Layer 2 of a small transformer language model trained on English Wikipedia (11 layers, counted from 0, width 64).
Take only the direct path to the model's output, skipping the later layers: a vector added to the residual stream pushes a token's score in proportion to its dot product with that token's output vector.

Output vectors of the tokens that the questions are about. A number n stands for (n - 500) times 0.0077.
" office": 473 453 362 442 560 443 602 507 420 429 496 617 564 473 541 546 503 600 427 361 581 562 373 427 510 522 536 413 492 525 502 501 448 411 584 374 498 494 518 537 613 488 470 540 591 489 564 541 573 568 549 451 537 486 436 418 417 520 519 603 491 365 552 590
"ạ": 614 515 526 468 433 455 489 521 385 421 592 509 549 522 604 577 513 573 536 452 566 514 425 548 492 495 351 351 572 545 382 498 440 562 548 488 401 547 552 538 422 564 492 531 527 425 474 443 426 548 494 513 528 456 576 526 598 416 549 445 516 554 389 516
" Certifi": 512 376 453 480 545 403 431 542 456 425 470 498 587 546 591 629 513 520 468 529 411 522 386 353 523 635 484 528 559 458 475 374 558 353 524 401 613 623 505 481 462 577 451 706 431 494 481 456 463 658 535 540 543 500 472 363 749 348 530 443 565 561 439 494
";": 528 544 566 457 595 483 529 513 523 526 525 402 354 448 393 603 494 507 518 580 555 479 575 636 562 479 454 561 450 581 454 450 420 485 443 503 566 378 363 494 514 524 460 561 447 479 627 489 401 394 499 489 489 579 534 496 505 542 523 545 417 514 513 486
"try": 446 449 390 565 447 392 500 405 510 564 471 507 551 623 505 581 521 390 366 507 585 445 477 380 701 618 575 469 532 587 418 577 392 507 550 488 394 529 469 559 442 563 365 455 327 452 456 543 586 482 463 527 584 506 544 499 541 577 564 583 440 564 501 497
" were": 538 504 542 599 522 592 555 545 369 514 510 533 442 561 418 564 502 595 441 375 448 501 445 495 573 539 392 429 488 586 536 537 405 614 526 483 507 540 391 487 412 503 430 559 537 553 552 567 552 451 432 506 460 424 542 493 566 451 382 454 468 581 523 459
" Cinematography": 393 518 534 384 550 421 413 443 383 449 558 531 668 556 597 623 517 482 405 383 539 598 551 514 483 476 456 544 556 462 420 422 542 350 575 331 461 579 602 495 463 520 464 513 348 575 541 443 406 596 549 609 572 537 578 498 592 506 516 668 540 365 401 434
" Affairs": 342 378 342 514 443 484 627 538 419 463 531 440 528 412 426 579 518 514 582 402 586 529 531 526 643 621 466 456 469 593 456 526 613 403 533 420 383 580 407 566 470 502 442 552 329 485 521 491 435 567 481 590 591 523 553 494 496 527 488 609 599 476 466 525
" awards": 399 415 319 470 444 568 530 485 392 523 558 545 598 471 609 641 512 569 438 518 433 653 471 473 564 433 511 525 499 585 498 511 539 382 595 410 555 556 476 438 430 490 374 622 484 474 527 548 434 636 455 522 552 500 501 477 583 488 524 599 404 374 513 381
" victory": 529 377 481 533 508 429 464 538 443 447 467 494 658 537 548 487 511 555 513 534 402 470 505 497 546 461 469 420 525 612 522 570 480 442 489 386 516 634 407 488 543 421 499 444 394 477 497 530 600 604 579 449 442 510 577 500 530 574 582 570 405 440 499 440
"P": 526 79 345 479 469 703 392 333 310 444 636 534 976 617 706 819 595 560 534 291 421 602 387 320 911 512 256 316 759 471 157 640 514 433 695 86 434 657 354 644 322 301 513 647 306 379 325 533 311 938 489 636 414 438 772 514 809 207 771 846 671 330 126 484
"ties": 487 334 250 447 471 589 565 365 377 428 363 423 439 513 519 611 501 490 451 392 520 459 490 538 694 674 520 519 522 451 424 550 487 568 518 441 498 619 409 595 531 435 345 432 364 446 537 476 677 673 438 612 611 498 605 491 638 592 609 539 444 511 490 493
"ador": 513 510 388 441 408 429 472 406 440 381 509 455 429 563 546 607 505 517 601 361 445 616 487 526 674 545 538 397 602 595 369 586 501 511 530 512 576 624 497 573 361 511 392 476 467 494 476 548 501 524 563 521 422 486 470 437 574 513 604 586 551 474 437 425
"whose": 472 438 488 533 512 462 545 458 520 480 568 570 462 511 372 581 502 414 419 525 390 511 380 517 604 587 502 452 557 507 368 657 576 543 561 241 451 347 539 564 394 516 565 483 489 560 476 555 487 599 375 675 402 478 564 559 567 510 436 552 561 580 383 548
" chronology": 596 551 484 447 558 486 444 384 204 540 320 514 706 628 553 640 512 616 334 479 378 551 367 527 553 538 488 622 600 580 387 458 440 506 648 301 570 514 490 460 314 556 675 502 502 344 396 492 446 598 457 606 514 565 612 422 658 337 485 632 546 457 447 463
" Orchestra": 412 501 422 511 410 431 489 385 498 521 491 654 593 462 591 566 509 406 559 468 456 607 571 462 551 507 439 478 560 547 451 443 456 477 499 469 529 523 532 597 348 537 511 545 371 494 498 513 424 547 513 680 491 501 578 458 681 369 544 557 435 423 470 478
"ities": 350 492 326 345 443 615 600 528 474 478 432 409 502 504 492 396 511 574 395 434 445 438 518 610 747 572 475 368 587 529 453 535 633 434 624 500 503 487 472 578 441 513 446 538 344 424 563 451 596 522 510 488 643 594 464 534 481 410 572 602 525 534 458 541
"^": 547 307 485 453 469 579 536 525 529 601 427 514 562 541 590 507 504 494 470 557 466 412 517 545 544 541 450 496 546 503 414 479 469 498 503 429 500 521 522 538 406 586 506 583 573 403 483 558 473 501 522 445 530 554 560 523 473 372 597 406 465 551 408 430
"Club": 424 396 474 456 452 460 486 559 542 552 380 607 627 477 624 476 519 396 540 497 520 573 408 500 505 572 489 402 469 567 363 560 553 432 508 388 482 504 487 589 383 576 406 547 427 488 545 561 364 648 449 588 426 570 515 486 567 521 495 575 585 450 411 601
":": 619 617 463 432 646 484 603 529 523 511 562 529 396 501 408 475 494 687 386 563 529 490 454 561 504 397 548 623 550 611 510 436 429 488 456 474 569 513 435 438 491 477 426 454 472 413 516 468 486 475 458 459 501 549 520 417 496 532 501 620 375 442 552 457
" Award": 376 515 385 473 452 425 529 490 411 568 530 613 634 403 557 615 502 542 538 577 397 574 433 420 547 457 556 509 433 567 455 438 568 408 476 499 563 527 498 490 474 474 484 547 487 519 462 507 428 515 499 560 562 542 501 434 595 452 605 622 455 446 453 426
" District": 527 468 441 500 425 473 529 620 504 457 496 603 558 520 412 483 504 533 550 485 566 459 476 438 584 624 345 418 490 507 481 448 500 468 482 469 504 538 459 533 576 488 550 555 519 423 465 526 341 518 535 510 566 481 482 442 432 515 576 548 512 523 495 548
"Best": 415 356 559 487 401 500 554 516 463 602 610 523 616 560 555 560 517 445 476 548 528 516 532 478 516 476 532 508 440 398 361 556 551 474 575 415 508 450 446 458 415 540 430 578 452 477 454 525 352 506 448 504 581 510 582 573 593 518 490 685 444 479 410 470
" divorce": 585 482 475 530 464 444 464 406 355 443 529 575 658 560 505 447 516 484 595 381 505 521 418 398 530 455 402 505 446 550 510 568 504 501 639 398 434 557 495 469 501 503 406 539 508 570 577 612 518 550 594 570 374 489 557 471 488 422 589 595 482 454 435 496
"qualified": 517 373 466 465 476 452 429 523 477 584 499 573 426 554 493 623 508 503 430 500 544 605 353 454 534 523 538 281 534 527 427 587 452 423 568 509 474 606 413 492 386 440 440 580 404 482 443 561 493 658 436 611 493 461 595 562 662 517 457 571 547 614 397 477
"eva": 498 517 437 495 480 381 452 477 526 426 540 529 482 535 505 581 512 570 531 453 550 554 393 298 605 498 525 416 515 623 388 579 404 446 532 533 454 626 481 515 424 522 432 510 468 487 525 503 548 593 585 503 567 530 478 545 504 420 537 398 549 508 460 542
" player": 471 423 507 511 455 458 381 481 445 558 514 591 561 529 591 617 510 506 488 536 366 487 590 549 507 502 458 399 528 567 510 528 386 516 512 504 411 462 495 489 385 415 417 557 484 486 513 568 360 601 501 514 488 573 587 551 548 476 591 562 479 504 531 409
"જ": 527 112 319 487 471 701 414 302 335 424 624 535 937 607 704 848 599 542 530 297 420 586 397 350 884 525 241 343 740 473 158 639 509 442 677 64 415 673 370 631 320 330 526 647 278 377 324 546 312 916 493 641 435 425 737 527 823 221 761 839 681 348 160 487

Output weights of attention head 1. The head adds the sum of these rows, row i times number i of z. A number n stands for (n - 500) times 0.0019.
o0: 362 461 674 538 273 424 443 576 575 669 470 380 295 347 509 724 399 524 428 665 782 349 563 518 485 463 788 550 699 255 237 619 454 394 482 499 716 382 635 502 389 303 390 783 750 493 631 371 241 514 479 527 631 417 383 495 597 214 744 406 416 592 745 629
o1: 573 563 535 760 698 241 419 400 588 372 657 597 398 567 531 288 383 612 550 434 324 635 509 599 521 426 624 485 673 643 375 484 605 834 578 438 503 544 608 648 593 692 466 495 574 476 488 333 453 420 513 380 365 392 760 551 614 525 500 558 607 518 532 414
o2: 549 361 449 477 338 632 604 415 561 688 783 588 557 792 567 449 293 693 323 389 448 460 332 351 383 368 506 510 507 577 564 564 247 759 535 268 478 423 259 589 653 439 471 230 709 485 648 211 627 242 502 540 220 626 457 453 685 574 655 480 462 561 462 767
o3: 482 430 501 489 363 708 308 644 218 593 731 477 385 568 637 695 441 399 328 417 631 502 249 608 466 822 335 276 417 537 515 605 293 361 690 392 384 481 471 394 283 598 588 699 388 683 509 308 704 657 384 214 874 588 643 492 619 582 426 467 566 462 467 356
o4: 635 468 522 436 575 645 312 475 517 457 423 564 301 469 488 353 659 533 394 259 608 795 371 184 717 403 479 528 668 385 694 608 569 391 658 454 586 448 605 471 414 402 587 412 508 261 515 485 868 355 377 563 251 537 532 592 565 484 406 288 520 656 434 477
o5: 450 318 381 678 279 577 553 508 524 385 476 422 571 607 585 634 590 583 660 363 561 479 120 525 250 604 470 292 329 561 682 422 531 581 729 676 578 576 523 511 468 542 537 449 732 479 322 681 664 430 457 433 918 480 300 560 510 384 470 399 510 509 257 368
o6: 435 154 275 696 313 372 411 532 533 431 336 242 622 630 487 449 670 703 608 742 333 604 548 493 590 393 714 238 452 566 698 374 336 483 641 511 521 645 433 646 591 322 412 384 483 525 323 663 586 648 646 731 487 433 570 660 579 559 544 455 403 527 398 573
o7: 430 463 357 525 490 375 530 689 540 422 402 481 316 511 381 574 690 598 516 506 474 610 184 609 564 369 548 454 511 716 364 565 406 628 369 484 454 670 343 614 550 461 405 688 663 564 546 615 515 295 519 553 773 717 835 507 467 640 519 482 291 686 611 534
o8: 639 525 394 566 465 584 633 516 316 327 169 415 622 282 318 394 632 358 465 375 549 252 638 455 610 540 353 528 635 614 819 603 530 771 615 384 369 476 425 517 509 422 479 624 662 577 459 551 604 517 616 422 198 171 605 566 198 403 520 557 482 670 738 362
o9: 397 459 399 315 343 682 692 465 771 437 481 503 642 428 393 448 602 578 635 552 476 432 661 475 386 679 399 284 382 599 540 599 404 568 449 657 606 409 387 499 662 686 472 350 293 464 535 339 666 503 522 547 707 273 371 790 707 622 446 676 573 551 474 306
o10: 838 624 522 372 435 788 451 602 594 535 379 547 448 444 528 415 767 593 535 609 290 425 171 283 585 674 515 378 780 622 207 559 538 79 543 198 606 428 484 495 641 401 168 366 344 649 788 447 760 629 815 614 383 477 285 465 438 548 484 380 366 407 542 496
o11: 644 576 499 293 537 595 523 335 776 552 750 635 178 417 366 341 494 566 576 799 538 623 506 574 583 527 353 513 629 500 438 270 286 499 648 522 482 200 651 816 279 795 390 371 208 547 499 517 314 435 577 500 557 704 450 529 519 505 555 315 512 530 262 605
o12: 493 386 465 533 496 299 404 667 227 647 641 607 588 644 457 678 568 371 662 544 410 389 668 427 656 468 465 642 572 656 296 647 324 706 431 352 427 380 571 427 565 442 403 299 511 623 600 675 553 491 380 502 485 497 711 598 651 439 489 535 306 527 413 318
o13: 435 260 248 538 690 496 678 358 595 524 446 472 631 535 679 388 788 280 505 317 588 389 411 632 661 434 486 508 477 672 300 663 557 429 423 603 599 662 510 390 422 694 523 456 340 224 412 416 519 477 741 484 488 486 377 473 593 254 477 578 501 465 353 400
o14: 441 505 558 358 629 703 501 571 635 439 635 667 416 635 625 454 954 609 352 372 551 437 652 488 742 632 577 242 526 436 652 472 411 819 638 513 544 426 242 477 320 532 402 624 622 605 446 568 590 291 331 516 345 388 53 522 578 34 558 464 346 476 511 344
o15: 420 455 475 270 300 308 602 678 575 317 666 749 596 388 437 297 767 501 639 547 449 579 630 525 722 638 412 423 731 492 556 137 431 301 575 346 884 423 387 477 847 295 523 148 734 404 586 722 573 783 625 317 413 481 441 422 423 610 581 518 372 279 529 771
o16: 508 502 513 491 256 485 522 588 775 458 466 473 451 592 483 319 730 334 450 730 492 504 606 869 559 681 741 362 375 354 251 387 365 468 339 558 693 331 139 598 377 498 439 367 636 492 446 465 556 442 368 780 252 455 647 522 795 448 687 587 485 414 636 626
o17: 553 284 641 322 463 355 569 449 407 544 591 435 579 384 566 536 555 787 307 774 458 602 674 594 500 456 717 511 585 489 287 647 473 701 108 635 410 466 432 365 643 372 368 510 217 576 540 271 522 296 115 619 762 306 567 573 771 552 577 750 492 286 521 478
o18: 487 571 562 355 711 603 391 717 647 577 441 511 372 490 493 311 545 611 506 658 611 624 306 307 472 438 485 501 462 296 628 528 652 678 462 599 323 405 128 530 492 797 452 264 536 497 425 392 421 402 662 529 441 454 690 304 123 562 584 556 493 267 533 382
o19: 694 674 703 489 358 519 547 675 207 492 572 467 353 566 587 823 433 456 666 491 690 398 474 698 429 661 392 469 529 650 552 249 172 751 549 428 183 507 319 436 616 579 340 480 416 458 491 648 479 429 541 328 422 341 456 527 353 501 343 437 563 475 301 455
o20: 399 554 369 736 460 360 457 433 446 301 413 274 472 505 378 533 655 418 777 565 531 520 718 436 928 686 605 638 534 516 248 220 729 511 431 299 298 264 833 549 339 568 734 362 613 533 401 565 476 408 515 825 262 405 460 417 481 519 281 547 631 509 317 589
o21: 646 472 480 130 360 641 738 490 573 549 347 373 658 449 477 442 428 670 667 384 608 558 421 707 419 493 281 625 554 349 500 388 469 547 357 435 633 301 335 647 941 666 499 527 720 440 515 694 514 245 771 457 609 451 475 427 259 487 460 745 530 436 449 328
o22: 447 536 417 284 504 725 676 428 247 519 496 468 509 356 377 623 619 603 229 655 561 529 551 620 486 366 720 501 546 572 484 583 758 368 620 499 825 405 418 349 597 575 547 336 488 369 435 487 438 252 571 573 790 560 462 368 578 270 448 659 435 195 623 272
o23: 556 550 472 508 505 425 458 465 442 479 445 448 654 424 555 430 452 390 443 461 386 497 593 506 547 414 544 581 414 511 583 489 368 647 739 461 588 504 437 318 498 690 387 277 353 352 608 717 762 513 310 548 326 651 696 489 492 384 567 591 392 506 377 356
o24: 497 326 632 334 887 521 458 295 291 379 283 180 572 515 521 521 325 750 427 613 585 461 474 667 686 321 364 442 463 325 516 353 558 484 723 448 646 559 626 396 776 419 513 418 323 292 489 383 649 536 455 378 602 377 741 458 626 598 466 440 465 653 572 597
o25: 496 300 351 558 390 508 398 427 270 648 371 674 640 398 459 806 627 605 350 636 489 485 547 312 468 621 359 616 705 547 419 445 524 311 675 137 426 615 652 663 373 266 605 478 521 363 465 513 443 564 518 551 492 584 708 468 407 678 490 542 674 474 721 337
o26: 417 576 407 458 501 436 626 461 326 492 537 523 385 551 408 483 486 526 628 544 395 730 378 574 554 470 534 556 528 424 523 613 582 328 759 583 393 606 433 538 505 503 112 655 436 232 451 532 440 555 350 627 364 437 390 439 645 769 388 935 458 474 421 536
o27: 511 512 487 517 469 428 546 692 294 468 720 724 318 553 330 627 496 668 393 458 441 615 520 419 538 597 380 586 592 557 362 342 652 595 492 539 525 705 510 178 331 331 620 619 735 364 524 446 331 584 349 438 549 469 307 360 429 524 350 222 354 800 375 685
o28: 522 671 420 506 556 559 308 871 705 503 549 589 487 351 538 534 453 412 638 572 505 313 357 325 525 495 518 310 295 648 519 598 478 681 356 675 447 486 558 437 489 623 473 159 444 521 490 343 566 545 838 478 553 587 578 465 495 456 663 334 287 489 372 740
o29: 514 610 553 355 633 578 229 538 503 347 725 546 435 559 658 581 396 445 434 685 416 398 407 285 564 502 466 315 412 297 519 399 427 618 420 299 409 466 567 780 569 308 602 440 433 502 470 441 413 251 322 395 638 615 889 578 626 490 594 550 373 580 380 267
o30: 577 597 542 253 422 414 449 592 256 620 582 557 367 528 296 423 144 352 704 524 552 618 599 674 546 488 350 565 695 456 468 673 264 554 537 444 318 503 305 305 437 433 799 612 445 56 563 703 489 568 323 641 477 512 828 742 433 270 535 571 772 816 637 407
o31: 755 581 558 581 449 538 662 638 608 675 209 275 332 779 739 331 574 392 476 616 539 359 628 584 719 575 445 467 613 420 519 435 538 286 454 363 478 302 464 561 340 538 406 380 633 321 403 505 337 802 476 533 531 555 635 564 311 596 556 527 405 366 547 434

Each question shows a token from some text and the vector z that the head gathered there. A number n stands for (n - 500) times 0.0073.

" which": 527 592 396 665 368 487 469 739 586 457 453 482 532 517 576 474 503 473 444 577 601 468 410 564 420 505 392 626 498 490 509 486
Which two tokens does it push up most, strongest first? " were", "ạ"

"s": 474 459 392 569 325 438 583 569 572 529 610 534 491 584 530 594 594 470 478 492 507 485 514 620 495 492 346 422 555 478 474 533
Which of these tokens does it push up most? " victory"

"ennial": 544 470 344 568 362 521 552 761 519 442 524 647 474 592 523 608 572 412 500 394 536 597 587 580 497 565 441 515 384 491 557 565
Which two tokens does it push up most, strongest first? "ities", "^"

"\n": 465 654 436 484 532 543 470 850 679 382 440 311 429 397 697 488 403 605 450 512 373 668 632 478 603 467 686 528 175 434 540 389
Which of these tokens does it push down most? "Club"

" him": 451 537 547 531 398 314 589 601 444 464 595 539 439 529 441 497 604 547 564 258 535 410 542 674 609 563 345 407 592 585 368 455
Which of these tokens does it push down most? " were"

" Philippines": 482 463 220 503 215 545 533 782 560 489 517 566 471 599 565 601 489 331 546 520 655 555 500 513 338 529 424 549 570 456 401 540
Which of these tokens does it push up most? " District"

"T": 617 510 368 470 246 439 466 700 538 477 534 551 531 431 501 539 494 563 481 601 553 602 510 412 400 573 392 611 422 482 543 542
Which of these tokens does it push up most? ";"

" become": 716 453 353 624 364 386 664 758 349 401 604 564 559 414 346 484 586 545 413 384 563 310 264 471 476 622 408 633 520 543 509 566
Which of these tokens does it push up most? "qualified"

" conducted": 559 507 434 570 252 561 507 702 416 492 457 486 465 422 390 468 526 454 492 478 610 587 590 476 463 484 456 368 563 594 389 384
Which of these tokens does it push up most? " Award"

" a": 566 593 480 640 398 397 502 598 445 375 384 508 612 542 590 443 618 517 484 497 504 324 413 633 380 505 433 559 507 564 604 512
Which of these tokens does it push up most? " player"

" as": 575 563 381 567 416 501 533 738 480 564 420 522 547 555 566 505 523 531 413 441 538 450 439 584 414 433 534 561 493 494 583 464
Which of these tokens does it push up most? "qualified"

" League": 603 459 424 614 265 450 600 712 405 500 630 492 396 516 351 531 600 498 533 299 458 465 494 475 416 549 394 411 605 517 350 571
Which of these tokens does it push down most? " were"

" her": 509 502 448 628 401 532 534 686 610 474 492 488 498 548 640 490 456 349 461 479 512 414 400 576 393 491 450 589 509 434 525 459
Which of these tokens does it push up most? " were"

"rant": 526 635 410 526 258 432 538 800 567 454 510 467 521 606 506 462 485 507 477 432 644 442 494 501 470 578 374 588 541 495 432 467
Which two tokens does it push up most, strongest first? " Affairs", " Award"

" title": 540 529 427 579 262 412 582 740 508 504 515 478 554 592 511 515 667 582 512 410 471 452 489 625 445 419 405 407 572 501 426 508
Which of these tokens does it push up most? "try"

"tile": 495 545 401 582 363 531 480 805 444 534 484 658 413 595 521 503 484 447 505 369 475 538 624 605 459 469 424 479 571 550 455 469
Which of these tokens does it push up most? "ities"

"2": 527 456 426 580 371 582 390 742 543 541 587 497 343 366 533 521 414 526 549 557 330 699 539 416 487 376 415 467 512 473 369 417
Which of these tokens does it push up most? " office"

" training": 516 560 414 574 271 488 509 650 486 456 479 460 489 506 449 443 535 470 511 486 636 528 537 529 442 506 440 369 544 585 400 422
Which of these tokens does it push up most? " Award"

" home": 459 498 419 535 271 458 565 632 600 566 571 500 495 577 557 584 638 479 493 503 624 518 432 508 338 484 361 433 556 453 419 528
Which of these tokens does it push up most? "Club"

" in": 523 473 380 582 343 486 513 705 531 571 566 535 506 635 546 590 609 452 481 499 535 592 482 606 454 417 440 413 562 499 469 519
Which of these tokens does it push up most? "ities"

"'": 534 601 391 489 356 417 488 722 566 497 505 527 543 585 564 522 629 549 496 530 576 534 515 580 415 450 523 520 456 442 529 514
Which two tokens does it push up most, strongest first? ";", "ador"

" would": 533 543 422 745 374 564 504 771 483 429 438 580 531 508 648 382 517 438 478 560 537 465 384 567 464 461 347 495 561 646 455 487
Which of these tokens does it push up most? "ạ"

" December": 492 561 441 479 409 482 403 744 542 504 564 487 399 422 518 507 421 585 569 506 398 693 601 492 522 436 517 511 437 483 458 424
Which of these tokens does it push up most? ":"

"x": 558 501 424 583 348 551 460 722 489 563 489 597 431 541 526 529 480 440 425 455 438 585 617 634 496 458 501 521 466 503 543 446
Which of these tokens does it push up most? "ities"

" depict": 521 570 527 603 458 407 485 583 484 478 614 482 530 514 556 566 553 469 462 459 550 453 499 665 498 490 506 540 554 548 478 481
Which two tokens does it push up most, strongest first? "P", "જ"

" ": 570 595 424 684 375 465 410 657 522 437 464 569 510 539 538 498 519 449 429 433 507 447 540 623 435 496 491 551 408 440 544 572
Which of these tokens does it push up most? " chronology"

"tory": 459 456 384 589 318 440 577 574 575 532 603 535 491 584 528 604 588 455 477 494 523 491 507 624 481 494 339 424 549 481 475 537
Which two tokens does it push up most, strongest first? " victory", "ities"

" of": 550 505 174 460 38 430 467 899 651 521 485 453 495 526 405 519 513 541 516 555 616 591 560 401 319 512 398 541 497 382 448 578
Which of these tokens does it push up most? " Affairs"

"1": 470 508 412 615 314 581 511 724 493 548 493 476 454 521 516 564 456 553 465 512 399 661 637 640 510 469 565 466 407 441 495 461
Which of these tokens does it push down most? "whose"

"ink": 597 499 406 553 369 419 514 583 578 542 607 653 497 550 571 512 651 509 481 520 526 503 503 561 467 482 352 507 492 480 532 537
Which two tokens does it push up most, strongest first? ";", "^"

" where": 540 541 420 669 371 562 497 735 657 456 434 418 498 484 597 490 468 380 446 577 529 460 438 524 404 524 496 605 477 451 526 459
Which of these tokens does it push up most? " were"

" version": 548 580 463 625 362 416 462 629 477 463 466 536 594 518 520 471 578 578 458 520 520 460 483 643 423 489 423 530 457 520 567 516
Which of these tokens does it push up most? " player"

"==": 552 567 351 475 434 531 560 701 515 438 421 450 379 484 552 503 509 623 517 412 466 598 696 464 598 615 643 585 251 442 502 421
Which two tokens does it push up most, strongest first? " awards", " chronology"

" to": 529 531 420 643 381 500 464 735 463 510 521 568 528 572 591 498 523 439 472 532 598 467 444 567 422 416 439 555 636 550 458 457
Which two tokens does it push up most, strongest first? "eva", "ạ"

" round": 488 440 279 651 302 443 613 736 586 568 655 474 583 609 489 643 661 533 418 522 501 530 446 622 463 474 462 428 477 431 510 552
Which of these tokens does it push up most? "ties"

" past": 426 490 394 622 355 521 508 753 654 463 571 483 572 593 664 580 629 419 485 567 662 539 496 660 308 460 356 472 521 449 436 511
Which of these tokens does it push down most? " Cinematography"

"aged": 436 620 449 428 369 461 531 813 700 452 613 527 563 544 567 469 481 478 543 633 647 635 522 607 417 504 410 439 514 433 432 490
Which of these tokens does it push up most? " divorce"

".": 437 652 485 399 528 523 406 882 704 413 429 313 453 380 638 413 428 594 478 574 453 734 642 495 516 450 696 546 238 385 573 393
Which of these tokens does it push up most? " were"

"ious": 576 553 426 565 367 481 516 661 510 452 497 567 515 560 575 500 586 466 475 464 551 481 518 595 494 503 475 527 494 541 502 463
Which of these tokens does it push down most? " office"

" defeat": 475 608 462 581 393 408 522 725 484 489 582 386 498 554 537 494 551 623 517 436 376 490 437 624 497 394 481 424 548 504 437 468
Which of these tokens does it push up most? " victory"